Layer 4 of a small transformer language model trained on English Wikipedia (10 layers, counted from 0, width 96).
A neuron's activation on a vector x is ReLU(gate . x + bias) times (in . x + bias), where the dot is the dot product.

Input weights of the MLP neurons that the questions are about. A number n stands for (n - 500) times 0.00066.
n2 gate (bias -0.434): 543,591,297,471,538,488,374,522,526,436,500,428,525,414,507,479,496,332,456,600,586,552,504,473,294,441,329,446,432,606,251,468,750,348,673,464,428,320,814,469,545,456,475,516,551,288,629,740,601,698,405,368,252,445,488,447,466,445,627,712,563,607,434,518,668,588,686,270,555,702,541,613,597,621,683,745,425,488,504,453,377,457,496,540,526,500,592,469,551,559,300,410,32,646,449,521
n13 gate (bias -0.372): 598,634,424,236,552,751,610,589,500,285,653,408,563,424,597,552,592,515,493,684,525,424,306,358,589,527,288,493,611,508,675,493,476,443,601,512,401,740,608,474,584,531,647,336,507,566,383,518,564,493,606,411,372,574,500,695,665,553,309,444,360,600,518,603,642,457,441,421,327,531,381,578,480,610,689,456,496,180,542,617,389,254,327,562,554,630,678,458,291,508,472,757,615,425,482,227
n36 gate (bias -0.252): 530,399,855,424,522,526,492,454,504,507,367,547,386,421,422,390,476,462,674,596,540,496,427,327,482,742,629,552,416,379,596,349,596,372,473,576,512,489,631,738,460,641,516,442,612,642,446,482,362,609,286,354,728,381,408,398,420,500,411,474,482,443,613,500,651,615,544,839,384,599,489,488,473,605,394,420,884,363,431,362,357,466,451,616,525,511,632,556,321,402,455,379,646,360,740,548
n86 gate (bias -0.567): 436,648,624,558,619,634,570,533,656,503,331,686,543,413,391,532,464,404,566,451,448,497,667,585,488,537,464,491,276,593,434,564,640,515,359,552,299,347,537,535,414,536,296,635,697,509,579,524,602,509,482,418,276,521,546,506,438,524,453,472,291,470,344,482,488,275,537,564,634,687,540,487,593,414,382,358,503,568,438,269,481,430,258,556,503,459,403,510,431,663,574,577,624,563,453,503
n107 gate (bias -0.317): 473,279,523,468,613,542,476,637,640,637,591,459,532,395,449,433,403,392,409,558,589,464,339,707,658,385,439,459,373,345,617,532,318,533,698,559,325,471,492,473,455,399,428,267,399,604,595,689,454,745,425,425,622,432,618,630,214,514,636,640,642,775,764,413,637,779,515,544,432,259,405,441,476,542,459,544,785,445,356,576,523,634,562,516,515,462,398,458,496,304,278,684,456,643,436,508
n138 gate (bias -0.372): 448,390,348,476,350,672,295,483,582,463,544,504,504,714,362,585,333,407,405,426,711,451,588,288,318,553,337,577,424,466,478,418,578,588,665,686,799,446,362,633,504,443,523,370,517,349,512,409,548,563,500,363,339,413,230,402,432,462,537,526,765,479,339,353,636,390,431,408,653,617,564,523,485,459,504,740,642,591,579,755,719,493,361,481,461,292,438,600,601,426,507,341,627,507,590,634
n151 gate (bias -0.350): 678,513,489,471,830,486,291,540,551,641,672,424,350,402,599,454,236,428,321,575,617,480,379,518,528,440,387,518,542,478,398,379,415,497,680,613,294,325,428,450,389,598,579,518,376,493,485,652,536,530,463,515,369,480,507,510,407,473,405,673,320,470,584,412,560,540,566,578,196,739,401,467,437,632,469,603,525,569,602,163,412,486,562,688,588,349,556,604,520,650,680,444,412,542,420,576
n185 gate (bias -0.327): 651,517,680,484,394,439,309,827,465,474,465,476,266,612,644,569,359,540,435,815,580,445,518,295,275,503,429,387,486,330,602,546,451,480,389,386,551,452,591,514,403,598,428,556,409,483,537,374,514,402,651,452,465,490,231,336,350,405,553,280,527,483,419,520,466,400,524,469,500,478,545,485,478,396,486,365,576,606,562,668,556,651,496,481,674,197,465,540,537,374,520,650,479,780,690,573
n194 gate (bias -0.338): 369,420,530,479,574,624,426,409,511,459,647,467,347,654,493,393,416,575,305,482,341,486,312,625,628,424,322,382,500,621,673,647,151,465,268,458,358,219,579,474,529,375,634,477,458,584,407,316,444,680,549,504,442,479,523,460,435,581,556,507,528,553,429,436,423,657,609,464,458,671,582,628,165,736,478,424,481,588,607,794,669,414,454,473,639,511,706,721,609,545,427,429,450,662,431,564
n197 gate (bias -0.219): 694,639,277,557,446,386,393,242,451,637,457,600,561,269,256,544,425,350,465,615,539,594,564,399,478,503,572,558,407,559,442,641,430,611,843,564,560,394,636,649,472,611,381,771,469,592,674,507,398,538,404,646,532,510,639,407,567,438,384,514,448,420,707,314,675,459,610,409,610,359,658,383,454,507,436,585,331,433,314,620,489,584,441,530,497,654,579,504,449,416,657,619,284,406,568,348
n203 gate (bias -0.244): 384,637,438,289,554,517,607,616,339,371,554,473,374,597,334,569,567,411,432,464,477,546,437,625,520,479,490,487,453,479,433,557,538,438,436,626,366,401,268,541,663,650,716,451,497,570,525,675,715,419,510,518,407,353,465,597,364,484,551,405,858,698,322,390,487,630,370,552,439,712,667,475,514,483,356,553,700,549,500,537,433,545,493,451,741,483,446,353,397,483,580,400,399,486,328,475
n217 gate (bias -0.305): 699,513,475,449,559,686,511,586,487,609,414,493,651,609,587,596,641,472,523,263,561,557,532,735,620,624,320,417,650,649,569,567,651,563,374,640,218,402,556,441,544,301,456,529,349,554,388,610,346,510,549,400,537,346,367,657,500,464,493,417,460,583,546,536,513,266,435,483,562,496,490,529,664,574,644,574,243,543,496,598,486,391,400,518,590,404,503,472,697,395,163,482,323,541,370,466
n219 gate (bias -0.205): 463,462,227,581,413,515,411,576,507,625,525,482,508,540,539,480,155,489,514,532,368,437,530,438,543,337,531,569,457,265,573,524,642,591,584,410,560,667,469,672,489,579,632,466,368,694,408,521,555,510,448,708,375,682,545,364,496,378,398,624,588,507,695,615,659,333,25,563,541,377,772,538,488,493,356,575,567,466,492,504,507,604,328,527,588,446,460,297,389,478,607,334,535,598,630,610
n224 gate (bias -0.536): 334,559,670,398,613,436,500,526,645,536,430,550,317,453,462,598,356,464,549,519,347,519,585,547,678,238,493,332,353,524,664,714,297,444,365,718,302,424,655,390,604,540,596,622,823,719,676,402,445,552,296,553,450,304,691,431,393,437,535,328,602,515,541,239,489,683,685,643,489,552,580,258,240,595,446,301,504,629,548,504,582,468,440,394,647,589,368,654,370,516,555,500,417,543,342,647
n2 in (bias 0.012): 545,651,573,388,500,459,513,458,304,452,364,619,509,578,407,582,279,614,469,500,567,636,788,853,536,558,736,400,611,578,500,347,366,519,286,550,358,516,590,637,721,318,581,651,469,658,403,504,419,569,367,733,563,576,354,607,334,603,379,363,682,700,661,523,527,316,460,426,500,405,399,572,254,777,381,555,643,542,218,508,216,394,500,391,365,476,704,585,393,561,530,551,531,324,636,721
n13 in (bias 0.038): 427,543,492,423,375,496,332,392,504,437,360,373,572,381,453,715,543,473,678,504,493,186,303,466,451,361,582,583,612,500,436,521,507,656,559,253,500,703,630,706,500,737,613,338,496,448,583,355,309,511,457,594,341,457,669,716,719,327,341,735,380,529,482,525,677,413,377,325,579,442,673,560,300,546,752,745,701,484,508,336,440,535,259,484,540,459,643,462,525,562,471,480,500,617,504,480
n36 in (bias -0.022): 602,383,453,565,465,322,467,415,557,644,158,519,636,442,436,330,401,686,280,376,690,417,536,527,573,368,459,667,750,536,488,507,504,440,480,428,496,674,479,739,355,200,363,504,489,397,622,578,516,222,342,577,432,596,431,826,374,622,621,383,556,548,835,411,515,330,469,481,566,632,541,749,504,618,566,489,445,468,359,351,481,516,420,553,747,666,361,358,470,472,482,504,440,380,452,655
n86 in (bias 0.232): 441,436,313,385,466,431,451,479,320,497,657,330,539,651,622,339,582,632,465,503,464,503,449,275,448,481,535,598,710,573,420,437,620,423,661,423,616,593,288,475,582,548,628,310,468,467,241,488,565,509,696,494,693,526,538,433,564,462,451,447,794,530,515,506,550,529,494,515,374,370,464,636,507,575,610,639,579,331,430,603,408,575,592,400,509,525,620,475,547,472,468,444,470,472,520,457
n107 in (bias -0.184): 523,436,665,479,632,515,504,611,482,511,406,474,520,392,474,507,686,415,721,504,268,504,700,621,658,544,529,406,597,504,500,644,349,337,484,641,438,408,577,530,192,275,568,551,809,545,583,493,504,550,536,276,563,386,276,593,392,594,704,341,540,399,782,496,500,480,601,365,421,364,379,508,205,799,582,452,442,559,363,485,564,569,345,405,624,466,391,343,575,473,278,576,420,530,305,545
n138 in (bias 0.019): 289,393,373,599,481,504,364,713,518,437,284,698,484,479,504,715,238,685,485,731,611,328,413,315,485,592,554,655,410,302,372,489,605,445,448,602,684,578,366,473,522,395,448,453,482,631,556,580,489,384,392,488,426,453,496,564,433,608,489,394,361,558,587,428,514,295,455,537,712,512,265,341,544,508,887,541,403,563,508,389,575,469,531,536,500,541,526,377,288,535,382,693,712,360,774,627
n151 in (bias 0.005): 582,453,554,475,523,507,582,321,415,506,631,308,575,537,643,487,545,524,545,432,523,419,186,329,393,301,586,483,347,500,550,615,397,607,700,611,522,520,518,476,464,735,496,588,516,596,556,545,432,535,541,566,447,656,517,387,484,340,608,460,451,552,304,542,583,552,593,348,366,369,627,451,578,408,537,461,462,649,413,629,383,418,303,619,432,737,614,650,458,387,821,311,487,366,475,417
n185 in (bias 0.067): 496,615,257,259,416,601,589,456,507,390,576,481,731,588,662,709,258,535,416,570,526,540,674,473,598,425,338,515,519,535,303,429,602,412,400,425,382,448,365,738,605,359,476,635,384,583,244,511,750,449,616,567,563,500,452,492,451,496,424,626,742,548,573,413,663,468,515,364,525,567,626,608,717,473,568,194,461,571,343,604,743,442,363,389,592,330,674,539,457,492,518,286,618,694,389,717
n194 in (bias -0.247): 567,545,556,271,434,661,438,458,396,493,397,660,402,575,351,558,538,709,740,667,644,575,626,463,412,543,409,298,351,583,386,497,357,592,396,622,237,339,622,396,832,413,191,538,388,652,400,468,459,640,671,519,464,385,317,562,406,402,533,607,599,729,599,616,591,225,551,511,451,515,386,554,364,489,427,403,324,515,614,589,482,582,364,442,418,489,430,709,483,530,476,578,447,518,562,310
n197 in (bias 0.040): 237,366,592,669,492,492,633,459,450,555,665,492,374,416,489,592,683,440,492,660,542,565,348,406,492,606,478,563,309,496,414,419,471,383,364,455,396,546,496,171,519,386,412,381,601,508,442,394,241,534,395,913,596,623,537,430,589,353,520,571,458,602,542,357,459,566,535,812,522,419,653,707,708,292,652,562,323,447,610,655,386,428,508,504,747,312,398,292,470,456,433,872,660,449,485,322
n203 in (bias -0.046): 500,700,580,453,402,471,480,572,556,285,443,575,375,532,307,588,572,358,376,515,587,625,543,497,315,560,527,431,434,487,557,476,403,433,593,533,291,519,442,341,559,520,544,612,542,590,404,442,500,651,572,641,367,353,510,631,425,467,675,478,625,464,764,603,518,372,628,628,584,484,552,507,647,355,343,512,697,529,654,510,415,683,428,517,601,440,472,417,307,452,680,466,433,408,440,381
n217 in (bias 0.067): 496,510,645,537,544,370,334,521,422,531,434,305,562,598,500,592,479,310,423,535,607,511,641,686,624,382,243,460,590,582,496,476,571,468,500,538,722,550,524,537,597,530,180,385,507,619,642,616,374,493,410,492,514,330,390,345,518,542,617,412,616,735,500,518,486,728,637,532,274,684,575,573,852,515,700,590,601,731,515,518,303,630,688,366,465,398,365,478,462,444,431,496,532,207,383,346
n219 in (bias -0.004): 527,649,637,378,438,543,643,379,290,661,589,530,361,404,787,579,431,288,578,619,255,597,560,338,473,541,643,462,530,626,542,826,321,600,569,456,615,429,661,407,360,647,348,331,474,500,447,363,422,448,372,500,515,536,504,622,481,375,566,253,548,618,478,485,695,608,340,474,357,627,672,540,349,813,469,447,512,492,500,547,458,524,413,246,329,615,558,512,210,437,405,705,511,465,525,728
n224 in (bias 0.056): 282,547,466,619,364,433,487,535,415,596,496,312,865,611,532,242,461,551,599,396,581,624,547,488,582,841,500,768,647,784,463,477,373,496,595,191,829,710,371,713,313,398,553,522,626,406,313,679,433,686,610,612,508,610,526,467,447,441,458,454,432,571,643,361,350,478,729,416,579,615,436,583,483,370,336,565,534,440,316,446,327,399,398,288,284,525,599,382,429,378,324,452,560,421,297,625

Each question shows a token from some text and the vector x that enters the MLP there. A number n stands for (n - 500) times 0.012.

"2": 401,235,707,558,435,619,615,556,464,529,474,585,738,561,493,265,539,523,587,772,491,473,364,580,462,436,440,449,509,569,461,500,331,439,229,541,524,445,214,264,446,600,332,560,574,526,647,456,309,707,512,584,430,493,453,536,480,492,558,525,654,467,510,363,339,619,631,418,515,399,418,428,268,645,532,559,611,627,457,361,781,525,488,499,639,565,490,460,493,460,528,518,486,455,559,471
The three highest activations, in order: n107, n194, n224

"otes": 414,637,592,431,514,514,673,503,568,680,578,454,507,304,565,374,445,505,438,638,500,575,249,654,525,438,555,440,596,575,431,585,448,552,633,267,680,354,268,462,415,660,297,567,411,509,475,569,344,383,651,414,253,482,301,444,529,427,597,730,514,519,555,541,364,700,579,414,694,482,539,369,524,552,446,469,565,510,424,402,491,555,413,497,535,825,536,387,626,529,610,440,457,406,421,662
Which of these neurons fires most? n151

"===": 412,510,579,433,360,567,535,499,487,675,579,690,454,436,599,444,507,486,495,731,557,361,458,509,419,372,412,469,832,497,412,349,484,509,358,653,523,587,198,560,597,534,173,602,487,560,456,461,488,368,639,499,274,664,295,461,724,405,724,524,410,493,455,531,391,448,531,707,524,434,461,309,489,521,539,552,524,644,627,446,632,564,405,390,548,451,440,456,415,527,579,479,610,575,394,432
Which of these neurons fires most? n185

"l": 389,460,649,402,473,532,604,476,533,670,404,778,720,506,610,466,589,627,382,750,406,578,607,397,332,470,681,544,580,554,464,479,507,532,515,546,411,557,48,562,445,576,602,705,471,445,567,540,467,456,560,637,500,452,405,483,535,448,458,646,528,398,263,587,396,409,528,496,551,386,529,487,432,487,625,493,536,570,642,119,366,660,457,473,331,715,547,507,479,531,380,392,490,416,364,494
Which of these neurons fires most? n86

"v": 591,410,665,260,302,548,416,478,602,627,562,489,713,425,597,597,518,636,632,751,279,446,611,736,395,563,502,507,632,439,388,521,481,442,498,372,701,550,465,551,612,304,544,660,436,416,341,450,545,600,408,598,398,453,297,384,548,357,401,501,520,498,540,573,495,406,451,389,490,415,386,403,495,479,599,610,574,581,781,311,572,707,414,505,438,682,440,361,568,541,532,473,299,547,446,620
The three highest activations, in order: n185, n2, n219

" |": 512,461,556,438,329,503,630,459,357,645,513,599,554,337,579,499,647,571,487,623,440,496,365,516,546,517,397,534,613,461,420,368,417,563,419,352,519,501,239,461,606,457,316,475,386,531,477,484,539,515,548,614,411,675,486,496,674,486,564,605,527,539,511,628,288,486,685,632,571,399,525,409,485,748,503,506,632,512,472,447,807,535,494,505,435,447,467,623,553,386,445,250,522,348,456,448
Which of these neurons fires most? n194

" to": 473,653,608,507,393,491,514,469,409,708,609,567,515,468,548,537,513,402,442,770,625,401,662,460,396,504,370,660,836,434,440,459,719,506,313,437,514,395,515,361,426,490,462,562,386,631,623,712,536,561,501,345,407,515,330,419,661,434,483,596,649,384,665,429,340,385,553,423,550,504,539,335,467,735,495,510,488,533,512,545,594,457,492,528,286,413,513,414,454,346,490,390,455,532,563,507
Which of these neurons fires most? n185

";": 552,329,528,251,260,533,558,508,466,555,697,683,736,390,618,450,608,631,486,586,570,514,462,554,461,437,456,626,520,477,322,413,531,519,445,428,656,470,358,539,452,306,301,524,459,520,420,450,545,510,567,562,414,627,527,486,673,449,483,494,527,412,552,573,335,507,546,692,575,574,493,280,628,790,509,568,553,442,344,230,732,483,448,581,453,535,594,577,438,422,535,425,425,393,471,477
Which neuron fires most, and how strongly? n36, at about 0.046

" from": 638,523,726,447,376,605,501,501,480,614,566,664,510,309,494,554,466,315,498,717,592,388,654,566,398,503,414,676,715,488,425,465,654,469,439,532,469,355,608,502,435,492,336,518,445,624,384,579,521,602,561,464,553,512,404,498,515,405,537,509,568,452,534,521,478,503,518,608,541,513,703,292,392,704,525,455,395,558,446,542,514,531,396,482,460,647,649,315,342,384,493,477,667,324,349,273
Which of these neurons fires most? n217

"al": 542,445,496,400,473,599,505,477,486,597,693,595,841,479,711,557,545,519,421,712,438,547,511,705,394,536,503,668,467,577,276,677,462,521,458,671,347,498,454,453,484,450,339,571,382,499,461,396,569,553,602,614,434,428,172,488,452,607,419,493,562,347,469,524,631,542,660,409,516,427,368,322,504,491,606,391,552,484,559,476,336,525,357,431,301,488,514,654,645,467,556,376,576,358,555,590
The three highest activations, in order: n151, n217, n138

"\n": 481,462,719,569,389,390,657,523,549,395,536,385,557,568,534,582,605,364,535,452,698,495,259,456,314,485,482,443,882,408,250,433,583,434,598,340,516,434,435,551,624,412,278,526,543,497,578,610,462,599,411,619,437,594,584,513,611,439,326,719,465,420,465,485,289,526,566,528,548,369,621,452,275,776,439,571,601,469,500,528,289,477,470,488,600,433,419,466,493,556,572,419,532,546,568,520
The three highest activations, in order: n2, n36, n151

"i": 494,347,541,501,413,620,617,462,498,695,575,633,778,304,646,598,498,459,468,550,566,613,646,529,394,592,457,540,672,567,574,342,360,426,418,412,396,652,220,530,402,414,514,664,433,531,585,613,507,515,504,747,316,406,636,540,594,428,497,571,520,478,297,512,529,613,503,404,341,452,293,334,446,543,489,532,489,557,576,228,493,577,464,524,532,584,632,332,589,365,654,515,438,370,621,522
Which neuron fires most, and how strongly? n151, at about 0.34

" ": 391,388,682,517,441,537,660,444,471,537,641,731,651,601,588,413,438,541,641,626,443,455,349,653,208,560,550,450,692,602,410,408,456,523,434,380,717,488,296,489,610,313,438,541,539,505,555,531,319,543,558,748,316,428,521,507,614,454,621,499,413,297,415,610,369,413,601,576,482,553,429,468,501,570,532,530,496,531,522,475,690,462,355,553,295,603,556,456,422,553,461,362,398,515,554,487
Which of these neurons fires most? n194

" v": 454,546,632,345,430,489,532,504,611,563,580,385,571,284,448,476,557,571,560,597,301,496,440,702,189,387,575,478,567,428,621,476,566,678,439,301,642,471,217,572,416,356,478,644,405,603,431,644,466,648,448,508,344,632,477,495,585,432,323,624,487,407,524,552,482,571,650,627,473,558,386,485,441,552,559,375,496,481,600,479,561,658,510,644,455,561,422,449,372,549,589,454,509,584,392,635
Which of these neurons fires most? n151

"7": 483,195,783,464,368,606,550,642,463,557,537,601,695,522,419,391,559,627,567,736,519,498,459,449,441,394,466,555,540,533,443,533,276,483,310,291,356,454,305,326,579,490,606,557,481,531,565,549,305,659,600,691,481,499,450,500,540,412,664,399,550,388,431,487,440,441,668,581,625,448,408,296,426,748,565,468,524,683,393,444,668,496,481,395,399,627,387,442,447,571,511,463,394,508,632,548
The three highest activations, in order: n194, n224, n107

"y": 651,343,569,431,499,573,733,653,424,766,498,616,666,389,823,539,572,387,428,482,541,512,616,518,475,356,412,744,701,661,412,510,545,540,233,519,456,414,336,593,461,584,387,657,382,368,639,554,499,485,499,584,422,374,466,447,464,459,548,533,657,401,418,501,413,354,504,328,607,405,317,467,425,563,507,457,505,524,525,369,476,417,463,310,440,427,612,480,680,570,663,461,488,503,470,467
Which of these neurons fires most? n86

".7": 607,489,620,354,390,572,553,443,534,420,439,525,566,445,524,431,649,523,607,598,479,478,487,625,453,358,451,553,559,619,538,654,457,452,290,315,545,538,229,435,402,387,472,581,441,666,515,581,327,653,589,536,257,464,424,372,618,387,560,559,558,314,436,569,349,431,566,489,715,454,392,444,459,653,558,405,784,578,421,366,663,552,491,499,551,688,493,496,338,491,612,531,474,543,472,429
Which neuron fires most, and how strongly? n224, at about 0.094

"4": 448,215,879,454,301,620,493,671,533,581,380,608,730,441,533,309,551,606,562,747,576,510,470,528,472,547,485,375,610,573,458,540,286,320,270,408,436,412,258,334,572,444,369,537,461,517,572,512,328,714,551,610,433,430,533,600,488,454,652,600,614,439,483,527,358,276,669,446,552,490,422,417,277,642,551,535,453,561,482,476,657,493,536,304,515,655,490,615,533,446,556,578,461,502,548,415
Which neuron fires most, and how strongly? n194, at about 7

"land": 619,329,555,391,358,522,553,480,451,744,452,605,657,485,646,556,508,578,471,547,475,648,696,628,414,398,466,675,838,368,474,496,402,422,475,369,299,515,373,581,566,698,564,586,370,605,530,607,532,396,487,816,512,365,441,467,490,299,439,388,515,401,341,706,458,507,525,452,679,478,496,219,519,590,521,509,524,470,484,423,615,509,471,467,510,596,649,441,501,512,449,496,488,397,309,443
Which of these neurons fires most? n219

"°": 431,387,829,326,602,619,618,628,550,332,553,627,511,317,497,537,591,591,632,717,441,470,531,663,315,536,439,728,505,543,426,419,405,542,385,372,613,624,614,409,443,502,554,554,307,681,438,437,533,458,456,517,266,463,324,536,622,512,520,582,598,338,495,649,423,338,528,577,605,453,435,378,545,540,339,508,655,455,438,475,503,569,411,387,589,543,393,561,428,587,524,393,550,405,511,451
Which neuron fires most, and how strongly? n13, at about 0.37

"e": 440,461,517,392,410,565,635,585,329,618,532,658,687,456,810,525,365,428,527,459,437,484,412,575,406,644,448,600,543,535,458,491,524,502,459,436,509,556,203,656,345,646,190,733,539,375,520,520,534,445,675,701,323,451,369,559,473,221,496,708,641,513,382,531,663,525,512,467,580,340,528,283,400,598,406,521,474,514,649,327,477,517,523,534,465,483,625,471,567,438,528,442,422,474,484,610
Which of these neurons fires most? n219

"0": 504,184,648,405,477,565,523,550,633,571,478,635,776,608,460,370,574,587,530,785,421,479,356,520,381,507,424,472,502,659,403,455,347,438,143,518,601,404,251,329,471,573,422,540,550,565,681,575,359,734,556,612,370,545,399,575,412,453,413,496,594,451,486,433,423,699,640,476,409,346,484,444,358,692,558,484,556,529,575,489,758,481,442,438,538,617,396,382,462,438,575,482,524,499,555,516
The three highest activations, in order: n107, n194, n224

" the": 418,624,602,530,497,505,599,406,556,656,524,420,773,466,700,588,425,440,498,520,510,458,461,488,370,499,360,483,773,444,437,511,592,462,457,413,463,513,357,528,589,443,436,579,397,398,595,589,471,607,378,627,381,709,364,478,629,491,495,457,597,352,441,490,590,427,553,539,531,433,515,177,540,709,630,381,520,589,373,401,476,603,454,556,584,457,468,584,517,473,501,513,654,266,466,416
Which neuron fires most, and how strongly? n217, at about 0.31

" Sec": 501,494,541,526,304,546,473,494,468,567,474,572,517,540,567,511,507,501,482,663,480,457,549,515,310,425,431,442,444,449,583,465,417,419,330,356,573,346,291,420,647,455,397,647,454,570,463,513,538,573,408,635,364,532,525,853,451,425,337,565,709,365,405,387,518,402,544,649,730,477,602,445,668,627,528,587,517,662,704,563,373,522,520,373,353,531,355,364,348,579,562,374,582,519,583,505
The three highest activations, in order: n203, n138, n219

"pe": 319,456,576,390,404,449,544,587,514,472,624,811,836,457,760,688,494,356,542,448,418,441,420,549,340,610,404,669,565,679,284,513,492,344,314,224,485,321,317,411,570,701,464,753,461,500,507,519,503,350,543,575,421,445,444,600,567,279,557,510,599,549,485,590,637,444,525,420,578,445,537,453,534,637,410,532,496,433,547,410,499,440,388,359,468,634,648,527,534,502,588,436,419,447,472,613
Which neuron fires most, and how strongly? n2, at about 0.43

" for": 525,580,611,489,308,554,439,582,407,540,562,609,726,330,526,656,579,403,435,578,422,493,479,608,357,512,346,480,798,373,499,588,519,515,441,447,487,394,375,522,516,469,279,575,393,632,611,594,478,633,500,526,487,609,346,367,693,402,461,560,496,317,648,379,511,566,582,503,519,526,722,465,542,686,471,610,442,539,552,475,555,520,602,335,446,572,423,361,321,276,598,455,513,534,445,426
Which of these neurons fires most? n197

" C": 517,413,611,407,363,498,480,476,466,537,511,583,779,466,415,552,378,495,590,637,390,621,589,572,402,453,527,445,640,478,552,492,459,438,517,496,567,597,303,584,586,356,645,735,343,372,607,512,615,577,476,614,324,406,481,590,575,485,543,514,608,409,379,428,443,464,558,857,450,597,338,214,522,827,538,579,477,517,647,484,436,405,454,514,437,455,447,513,428,477,461,409,533,533,430,541
The three highest activations, in order: n224, n138, n203

"19": 639,344,609,344,311,749,587,465,565,637,602,436,373,666,378,437,587,420,601,748,572,428,450,475,614,350,427,467,596,475,436,458,387,575,483,315,586,427,437,370,417,528,504,491,498,515,514,670,473,692,457,559,503,577,419,544,591,515,590,483,666,296,408,360,299,583,673,475,397,451,500,426,472,645,557,490,571,561,483,456,594,642,519,305,734,500,463,376,456,469,403,460,506,485,365,495
Which of these neurons fires most? n107

"R": 578,257,625,568,441,453,551,587,497,516,667,668,535,536,478,569,665,521,549,623,348,650,622,586,321,397,339,389,602,472,436,490,473,562,408,553,623,626,130,577,400,542,546,780,370,573,404,537,495,404,377,552,425,501,513,424,518,275,605,608,637,487,470,447,447,372,532,570,679,440,478,276,436,607,502,610,452,472,607,503,588,582,493,487,454,643,306,447,556,522,389,363,586,474,401,438
The two highest activations, in order: n138, n203

" Ital": 482,494,640,454,366,619,512,560,594,524,660,556,647,525,554,739,486,606,519,647,527,514,735,626,491,446,473,567,614,328,497,718,449,422,367,311,387,461,298,305,606,383,690,568,422,429,442,606,608,397,459,679,349,321,438,600,678,501,563,543,613,426,451,525,554,446,515,359,390,579,352,350,639,519,470,554,591,395,581,362,440,555,371,398,571,376,581,384,526,447,527,385,576,414,389,454
Which neuron fires most, and how strongly? n203, at about 2.8

"ont": 460,332,533,398,405,462,646,536,537,627,669,605,834,443,518,581,362,540,613,659,497,499,559,503,585,537,507,524,524,367,361,413,404,385,460,465,588,560,423,462,689,584,457,743,356,398,561,573,534,585,538,617,361,362,359,632,574,499,393,461,644,267,252,647,552,536,504,317,628,447,465,275,480,558,564,612,330,524,562,384,463,628,496,435,461,509,625,403,646,559,544,474,468,387,455,485
Which of these neurons fires most? n2

" Ind": 528,353,528,503,376,671,455,376,393,538,669,560,555,435,474,546,685,696,543,763,531,553,500,624,491,371,385,589,680,406,529,699,507,504,407,393,410,554,276,381,549,405,601,498,418,588,598,480,572,548,309,611,530,460,456,595,427,533,420,559,423,208,482,522,417,464,557,637,733,614,392,392,481,621,576,566,476,540,620,480,367,449,337,457,536,481,391,501,314,520,505,490,473,485,425,616
Which of these neurons fires most? n13

" D": 440,346,494,546,349,526,625,456,435,523,582,598,583,534,505,526,549,671,506,757,468,606,429,483,407,404,446,425,658,438,514,531,547,554,372,371,605,667,187,519,486,350,516,616,426,391,551,557,516,600,432,491,401,369,469,551,614,498,509,634,565,180,515,495,483,412,513,953,550,510,589,454,459,690,436,520,589,538,551,436,394,421,408,513,444,631,478,499,403,511,435,391,471,505,346,611
Which of these neurons fires most? n36

"|---|---|---|---": 440,533,575,572,315,311,650,478,520,495,512,494,466,434,476,399,575,469,510,527,541,487,348,529,500,400,526,361,736,547,462,629,549,498,426,311,508,491,371,376,609,368,331,368,436,698,519,672,486,721,526,560,226,595,419,620,647,536,640,510,506,427,414,362,447,540,518,707,516,389,560,528,351,690,433,669,502,550,309,369,672,717,646,459,352,662,460,575,564,366,440,437,442,467,440,469
Which of these neurons fires most? n107

" S": 505,371,603,599,400,496,668,421,390,683,482,649,716,523,542,517,477,517,526,649,407,341,438,618,384,291,499,339,627,605,525,362,540,483,519,388,567,510,306,500,568,366,526,714,352,429,578,516,490,534,459,531,413,323,456,610,604,340,521,603,627,462,542,470,469,546,522,761,543,514,481,185,558,627,526,498,538,511,717,561,430,575,542,524,562,464,431,403,473,525,455,355,505,494,537,572
The two highest activations, in order: n217, n203

",": 551,575,549,425,532,458,700,486,273,566,599,563,646,563,609,541,563,546,555,493,727,547,537,557,344,363,594,536,638,490,435,590,435,474,446,464,405,371,377,458,566,503,227,455,374,521,486,448,575,547,706,560,286,658,293,507,542,509,532,570,514,546,460,525,365,324,467,623,471,362,494,321,474,752,462,504,483,507,597,408,667,479,503,492,491,646,507,547,543,322,577,488,519,474,259,401
Which of these neurons fires most? n203

" over": 570,777,641,413,380,535,584,561,431,466,516,570,601,495,664,378,471,507,572,619,461,385,479,541,399,501,473,466,688,355,469,656,604,529,443,505,621,535,491,351,526,564,269,466,389,524,489,504,431,672,465,380,290,588,403,354,699,451,480,581,528,174,619,492,349,497,501,479,520,518,433,486,569,600,458,675,333,596,666,623,414,639,544,548,674,489,543,309,430,508,616,343,547,410,424,419
Which neuron fires most, and how strongly? n219, at about 0.2

" N": 592,393,635,487,326,540,578,414,445,489,517,642,665,455,458,573,567,596,669,667,503,464,460,560,230,392,392,491,612,550,471,349,494,557,329,430,559,665,141,555,507,425,573,509,458,492,574,598,660,545,434,627,509,402,385,540,535,393,463,636,510,461,568,414,558,455,634,668,562,527,445,367,449,744,562,459,476,400,711,367,563,509,414,544,562,464,565,425,193,519,542,399,423,543,440,576
The three highest activations, in order: n36, n203, n13

"8": 449,247,753,463,346,596,579,616,488,527,461,605,566,522,446,277,525,651,454,858,560,467,455,564,506,383,489,517,586,504,453,610,336,481,358,311,399,463,177,439,513,539,491,530,532,501,691,495,302,684,612,637,376,470,480,421,551,495,680,485,572,318,451,551,454,494,684,600,561,334,403,409,397,754,582,511,564,636,366,400,626,494,468,392,440,626,413,534,444,453,468,490,503,480,531,452
The three highest activations, in order: n107, n194, n224

" born": 571,615,602,461,519,784,493,490,471,520,641,468,315,498,532,490,581,408,439,524,454,385,567,618,316,473,506,795,768,520,690,598,403,469,254,493,563,423,627,528,648,634,331,496,418,462,504,266,387,520,598,567,452,503,455,482,508,476,423,542,533,467,406,662,338,517,504,607,488,356,544,495,431,730,380,618,411,600,549,377,393,524,442,455,635,780,546,415,415,505,348,382,564,425,347,459
The three highest activations, in order: n13, n194, n217